Layer 8 of a small transformer language model trained on English Wikipedia (15 layers, counted from 0, width 128). Numbers have three digits each and are written without spaces.
A neuron adds its activation times its output weights to the MLP's output. To switch it off is to set its activation to zero at one token and run the rest of the model.
A neuron's activation on a vector x is GELU(weights . x), where the dot is the dot product.

Input weights of the MLP neurons that the questions are about. A number n stands for (n - 500) times 0.00077.
n25: 507457611399620453575609507514446565419646461354475551745438562428831662482461390652612400360467566482631458504401608452648536235551540478594550587276545504623375425289392521467681485448719670603451327398740555638535453577391553603530344611667236448452605622537425523374507211567550403649361538434652382370386422466496535355360319500456572111564486437342584333573575577476690347404310
n32: 477274358611434289574566444597527615647428662355423256675548736611435492360652722553325555134566524404378479604714594492481605455511353439558472567451584445329527477675677302640674389623451683722447355481585606229519404433369716589641462473287566613591472577467706787557444438335551424635552640307488581531437567298535341554204594665330357294223462511567608559520598411611670452582262
n34: 463545592573527310544434468537611634431526637460512354478374590590562363509541640599494345583571480429304832625466470474260474285597538408483408417619364630575540516377345384687569457683497532653518485437349597510380435633440413633550581764352490390503535424449353466566455503427658343513468417445400575538440664397406678497615494390582545453339641583481525323701386407713456462560533
n60: 506473744472787325420530356399480520297439428368556632503530524587701454451474387825540298553314247561506433588451469424582292361456604448622463507795490381484406354532542516510459385514497466585597519401441437507487559571503564558437553532464584561548453572465675578552563517660583849510340580585605411536374424483657500569555500357411640615278638602353657490341341640458412452500330
n63: 497532870709556580528585446570468579542507412524700584641682478716549376553698364552413365593557500409614432612525426645486543597463370419519335327530514383408472500587311376496408291668660591544483614415415413433517590458541592540749168583477357362483725208507417360718399369594721483627467568522659710518179568403416683415699437460485493468457676384432433575423539461483405296592567
n123: 354359489548589369542507606552479564600625617378689675450482429496500496417607637831319730399657648649332544689476376493559378504523429355592409348343596622541571587391647292521692624515453635540452541611545412471723510353527497575866593490546470510571390420593515626446427581335353452482342316453607504849475580430393583649524329547529460451483669458662555371471689445575548246611496
n263: 428601558582496519697507428419709338757431555536614405534329500519656390349677374504281422361570630409482476764511597695460671200283500651746466395422602567485471526345431456625554590344347538366525504397485497527349566480532579393693313677464547478306561539532461729623416390457615471322523978538413469596631604253647415474606452576608668633441586351455423340500530621300526196552469
n461: 448550704549421513537568595482537409660484580427595277557548503487405480441556452503326444587377584341388626715435406513291638425312408481346305554209610562512376422497469382732771458523437494506400418602506418431530535486503603567609483470422695488470471552396664407629394484185441451481519464506573578565447475382432343543552647590733596488432518512365399453602403586601719541537549
n469: 279696373345371509728392278450487496708552712414787280397069289385686500625693313605564719437488274509397612758404403756533422438435419557642373568734409593400594441508372563380600575580557406543631442667554420704733373489436667582496459627523607443451500447264616715701432522456715508367457762331247675375525538243550554479496453491439492529180284705300367643366517649632521356471752
n496: 430552415342616371397591344537558427510591534493642132618570182898493504554476835389517579542378525423590511419612554482405468396690500486583521549597426541351390521367476554685539392468638235518570480673483287378457529494330358549391372630444583480437594457497464391354416514410575597570317677430685606571503346471541449588386497616514595432384636497507500390556569530433578564316231
n509: 423547552545462386587600602550536482586459571521656345463419294675422378614604429692412612618399422394446359685453594545692613655711372515496177573243461489375595554584454386544190530451607603578335370500536526527409497400710443567550473384198626382486489556551603485504377261508666785621541508415335489564543554238504504597312490682642548554367486399634678280201309535585393460489398

Output weights of the MLP neurons that the questions are about. A number n stands for (n - 500) times 0.00063.
n25: 422440368527687450442497248372447376493699792367568518480434546638406457620390592564374337665409489497500381533393338342563444448447580611455540393803497390294587472675593462401493460470435490437594773532327312339780447626558325393523659356507792364504445405633536539537497520413497510393380371532637679605490529404445583500609390503339486571589624643704534419482481489706337786555571
n32: 572482607728476557813189605427600386426358706676392377478440685409633543365355888376261201122461550781343208557541448595338718529732261472324610613310509367461544368550475699594612269439395608661753428350600468455359328601668299553574609340438537640792468415500523500746677526552568601388440514528473224460419467767283230421491543309437719607256813667697504477679311481468572825466295
n34: 657394441456371671360546772773642411426362485643598662365450604530529503536481346414344520424470356431524419467415666539679450553417655731475411711561418490320500444398540608364413686323419434257557573591437413310500496362492561297571389362688461444708542337690460591427429692360433691496643533665525570552293383638421461640449522369481486576489267442541624312361692392457437589635341
n60: 503486310612342742713409416461497567557743540520517401584408568348411661328496618354464704646613581538607449175489500514475657778486572413427388504274507741659452426612464408469521537388605638345440653467621587577560583482351572562440441571221447660350524390500261568500477440243370398372665682467448528352609322598418370521473377647742396555552405449704527514493539407479349467273558
n63: 469544159436398364453514514567580363320411572530490544430514678179479427400597497296654601403576608586330379309518784563376306601411592475503385503371628776631483594483484523427559607331720617410397632449372684764209378454512451517403548552507458489586287514450626457466623547405391642287504500710552451455559366684480390496436396466481586517590578375415544299637523504468529687600637
n123: 233534577607444583496380610422384293585410258389394274690547551812543517613749546486423448511517719615687811201421633532540636363453669319387562674631678497455459504613543422373479629438528402569353479423652447546589606458464251445381418572552514636355454364395588463469629659548604373496593515633454312591567755416460259420627372476613558469472383483519545464533516706633582388338521
n263: 459554562554689615402524570437547427440500457411369522620676418563440547397559438544461402495546316401336554460503555652542454388408676467587419590425678457419561820278689645524390233631490490545341255579544486427434689732644447636553445679562303459511479551415309643202517347507416439552355377388583493449704612270493681400534485486330504575514581446474476468334690794310617353463312
n461: 453426327327600543286533526485661559406493424455547626444426507465515580661282522326483649477510444572556486508824580682496021437825603511544536617552479421391610683682599737326395654486460529610481377315362765569206511529619607636514626530573367555492463324559345459424381444565632472469536279515387347586459591674356582436493492547410440443587564301682496368371439302481496612621245
n469: 347582702505730228646455335696505369318466454316396646500651582722247438746244406481251389562609467363611452721274625739520189591214388531301320090526192561601417480595561626470361898519335678360313307536228788649585474598203770602601474419767540537624230338470624639702552424343415708264325760349440719603812931665519361592211272348378382289351427665685422521593546536460421663750608
n496: 615556589478236651304439607523469539512443336344465540361428582438582549394528584481515572515476286418321506551588611423566518535566563369558399574431646692662632426639464656455426382547681490354369388289862426452464686470750329364673429421598507359535603490277490510529531475558448450552468436618362606433424601570354620546656517465596434462635472757435629610570452520713422415483497
n509: 593417407576347664555668711451482670400651655447314504540708462635812514661292653595539344326642529533490320547628539537519631512274606223238672568446529564402598568541377578526481428493526626197356586679586481242669658363311512467331378703673564420661425599683620303522453382559545536556533262243515436426528406562556622561540556500432415515470423322317452566430281202397571571596666

Each question names a token from some text and the token that comes next. It shows the vector x that enters the MLP there. A number n stands for (n - 500) times 0.0096.

Then comes g, the gradient of the next token's log-probability with respect to the MLP's output, scaled to length 1. A neuron's effect is roughly proportional to its activation times (output weights . g). A number n stands for (n - 500) times 0.00085.

"of ", then "the "
x: 603572444674592622454380572523424510450501381422501595453494563620519565580503631361531404906706458479577495414478454547509510473409426559467428524514479420482355480463539372420517433467604384512501397500526442532501404439477624470519407348642474507506525520396498568499549462412463584558556605653478543649400405654486414601429197548489578311556471382555554432364558448300527491629524
g: 561585383695577408502371563521454449323505364510323469501617711530669451433431608466445571526607695292415555568336555706526361525485497442613394569605474628541382502383505310432356661363508470698350507445421525645555405574605416331564327424455574612543371753329397398561433521439402464539362627491502610542555404585573672557486323532580608561527626480499481481676308407394410566661545
Which neuron, switched off, lowers the next token's probability most? n63

"ts", then ", "
x: 498648422585383525656284585346415500544365461579462346416581535537598467310495560568402635599461613392427314449442555468527515445694576466443671548450622451383504414421752528517465330407313582486577395509350568691570626706510580477414507265752432592533509407494367556496433440389341471455348721668351507566528404553584492362546631558523633367442562549613467445554472511344700369494626
g: 356485464527426616459690378545624344572557482454454437612562598494535620519571432595335459470647509419427608553322615663542548596387401536457527389466603501271525569526576521399454558375326469357425352830353450448585579496438463761504685473651438584549271401211509371553494522563455493516515553527552536452569630440344614555527441395372613490732451304395414701455470559439509471576661
Which neuron, switched off, lowers the next token's probability most? n263

"street ", then "("
x: 445527555439526473616439548526458475482527318474392526559582463493576510521638452412486409918633473519510293552528401414694561543581471550404457462383458345700617673544499500498476439553353423639418433506550573493477462563513689536497587324574592642559469626537490590415516466589534396452485402578444240483336441513466425506437499448549608376590459403328433551422451444373469508504549
g: 476537406628500621508597521535520228608548630572585561627549715565105526416525407548444390574488565678584536495496634616653484455708385664278541566434513291491369660427575308614614404366571500582407625493484391516532442621455496472484398474678370493448491513455288439636583506545571425414439566338473406519447430385543438473620533498516471390635430422367323483512724552517478639333443
Which neuron, switched off, raises the next token's probability most? n509

"to ", then "a "
x: 750722455509554537463419496555479504538432423416480453367446551556549627461360675300418621896609481528435567386339452668481389544478468519457432661517444468494372509535447501503450406451494327496514566642647366472548421605482306260574490339603520518626511515480523586449492495578355399577355468502589541532397500510495454628411340690537537595559527495475548454513474490430496568476501
g: 523399531493579406613572491495569496509599328331443642500510718515694462692376475602499438609460406436553331538478595454727544562349468473357647351297327533642507289557591698445349573491496668630435300463537626592529249475590445431549572466439396447511449417476586267463350541435391546530509536440565524550719578649557514532552216610464510428585378553541427429452447554661385454647598
Which neuron, switched off, lowers the next token's probability most? n496

"yp", then "sum"
x: 442502427552359447467363638589428538564561464570590356464579610296507502321475601343547473488595503489334635306265486341481586354612578273358569529413678457493399394550409549450318513485391540629587547397387601582376365740545419645523592286444465446589616628520523513561362670309547550516692357499466404569482515702470396547475759487524552489540462494608615536608591483482565703691419
g: 417482515492591609447475594428818510407529555556534508481533641532239313467599639538536525554567528562423792364420446470513526485537556313358456402711543556535386547480344645361424633388551350512562646522510659523587468387475397210561434516576321606373427467569273552359530359485649640509626489543494574435480660611626419384460554673426378587462320407436460501476675538382532505580405
Which neuron, switched off, lowers the next token's probability most? n34

"eva", then ". "
x: 555631233627461421435491465312172453422339393469452288400592479462568551500596586368348346579554470402466521306489531522558619465416498664447584527525710568521523528505507558557579541610556619563524462369629638710351625735512611511415463361515599255527556588499498383375529449583545360527474594608463383574508412574408502518495608284394629422520514638413461629624588419387590473404500
g: 537497625559672459492537633350569714486376580495507773559380524401590488467533509430653634387509454496480428404554509259415498597568455539542493631382427421666755276460454321413517478525718542620123598444624460602442557448443550532606422553282470610358555361589605665519339454369580516511484491432502595548453476504585503276442553563582459475428532490513616454475542330302635384538426
Which neuron, switched off, raises the next token's probability most? n25

"dou", then "ir"
x: 765551364771581622552459461473473646715374521647444394403707443526515702491298582582265547388460684617407647460576464325503545608630468528372405492724647469555461538585367482440455620484349363271378520321495563343424415547547387541335678352544462560483470563455599568364497616679465595568529457400371412559344383475320562515367506457574543680603410466592407645530453410308486695611579
g: 396718541548517619544295527394452354513395507420519584390380471707598520373453324439454605671537502469478649720518311528491525413480671488462681248232422700397467443583503403383482661566428601450583629437455432519469395503518461582393552410656405457529664638433328652472467398570516328494573425514411518667492563494608685446533555534492500358644362575481326455541527427701389539702505
Which neuron, switched off, lowers the next token's probability most? n32

"is ", then "35"
x: 560657654749657379433490543510440455577423304435421563472632545604652401433590435528385510749518417427442551428485464378586443543451600523356613583303503543468352420509470583416435418430352614410425552547527503525531499657676444473435390193688547606543542567518490426623613546479324455515705421308282531476401731422451502524576602418345483603677595508390459429426436450560356628485543
g: 481381470463528445467501718514577540275528554371457532579549439539385577566390508438514508510402571515582319634628463421563312344539600442445552536579459391489659422607447479549510234816466396526718375653513451571561368461681299473506357565332429476692459524565331460641651430433512650477422440455771575465491620681499467451434295377355510451384596441515637641357478542638602524547524
Which neuron, switched off, lowers the next token's probability most? n461

"of ", then "Luc"
x: 722486579518560466465393520483499279535496477477378490300543503591602509471405463431553498975590569513492502500542476423504500330477481553464509483585533550538395412474507465403574452515414597536573404489440496628526363373509627456493413259540549566508549511427553582390555487495261540600499572502483612528429389724516512584544299473523610430431455541575535447514468465415524384606470
g: 414322534359486603462708447487531644523708687383584405652360347453532396579453419577469530416528403574607528548545572442527595619559607475474383505346374537387676613542445465664405502538612529432609579480799396516340417353470515663479431540658495346411574388590667571653584261441694631443635533559510549572387645454456416498443419625500494363516324372472450420259526444419547451289433
Which neuron, switched off, lowers the next token's probability most? n60

"all", then "ah "
x: 623643597374541592349356616423326346562383603648378419576358394386570414337558451402372475540699515427545400647472667546496637527417415637509444571368420352559468589488564690513612493594354509418441472558662529574344481653466314468570577393542388209627423664453411416346654385603588448561584366755568419439466581663544421484506596468465652351463463554576587572622449490453632446359539
g: 633397492648522666465514579504529524526535728376539617493267380481226630461663418542528388595480622340685446455414644350436519576395329520506570590682589552372673608427699642467505336535359542547448374396518340456610559358368447356372670400493512604569402623368576427594424657372566534523481414523639327431536489551493466549470538481627380529689576445487559436339435392305542595485598
Which neuron, switched off, lowers the next token's probability most? n25

"202", then "1"
x: 837476491447433399417496565424519654516358426587554489550573518590669461534594424538591542545591598505559263494461525553526428294589370521269364459443446217508607571659397283506424432720552688328637446542542562581468576523597597389494541253677476560490431668437576352485428638534458472535446484495432366448587439570487454452347411580449478371335613553633612453324561479565624828359349
g: 589402578406481824452444466509417474454394498566452479454635596369413441624545584753493478469641400589515485556449384603547654494444349444635598563568516400289483589418256515378504445388541401564462413501566364522390483542420541452505437552561315596352481560582506341359385675534325460696438387607662593577776503428708609411366594384615511520745494474564492424417451424452422667659405
Which neuron, switched off, lowers the next token's probability most? n509

"the ", then "Mou"
x: 605496442497406638511428579422579519590471408485540467483418592453462632512446387482474455915606478493330477560502322504547502289438499509345492531501544426476548451516468524455536358526632479395554411568609480594389542236415514361415464362749438476601624527550580479405546411511510402423828577703540533547452532653386393468471470505510514395533449475504516486555574510480572470605471
g: 593574602494807437421694364435624609541496752611431581603568319525525565595655598507395437458506253419609429596592375677413717474684558434429620438460375461374539627530452588439413602432346431253542598314371635480358405449533524560491462615479532318348499548632428457465580453449528671720489588475423425523491399415419425559536341397547526537702437537396420483422429337481509587514432
Which neuron, switched off, lowers the next token's probability most? n461

"pink", then "ish "
x: 558542502688328517472418495439431478507369585507330495494697446318535504478541590570446665529480621559369382440534422513597518457352397607501541502516439372595553449549671537442376379574491350437499418491487457434391559730584682501385373253565609451751555530439211650470528458428326418446526710392383414773336482721424389525616668414446532570530492461534496715637439545503644514481562
g: 472624482498420463386367439473526305579385592506547564534583461639602386668264556638583480509560527591449593589676256535286589562523414684507442563436467330464481378472523393442359644524457575565384638452611444304452480430438424574628554490575382406445506535461463553516766758454727375433282494462451296507406463450376589484602503556763468582287414606669489475405572560525644537548493
Which neuron, switched off, lowers the next token's probability most? n32

"They ", then "conducted "
x: 597588528327383474297433625463559505505406247611355613381543590469465599556376444565442758699546409721420606314617534480603522522436520521560677567486458624452278315438505630569575453460543464546531596768433383557384501652542515363370416328610525663572487471506680474619457442567438535428391457491367349466433463473554363594561721562439592599268600592408527510535436429446443517375294
g: 640561307601403499496517521431350262563524380568519563428468512469483459390572394671397526503376517790463610681670569469494551385440348731468478388571453610531478431355456626437680669376622669466500493519611609649532637430372390544658833461539516248496317501405520485492450531526340516574474418452340577595473518417472522471622402434396641458653505619453409377452449428402581398419643
Which neuron, switched off, raises the next token's probability most? n60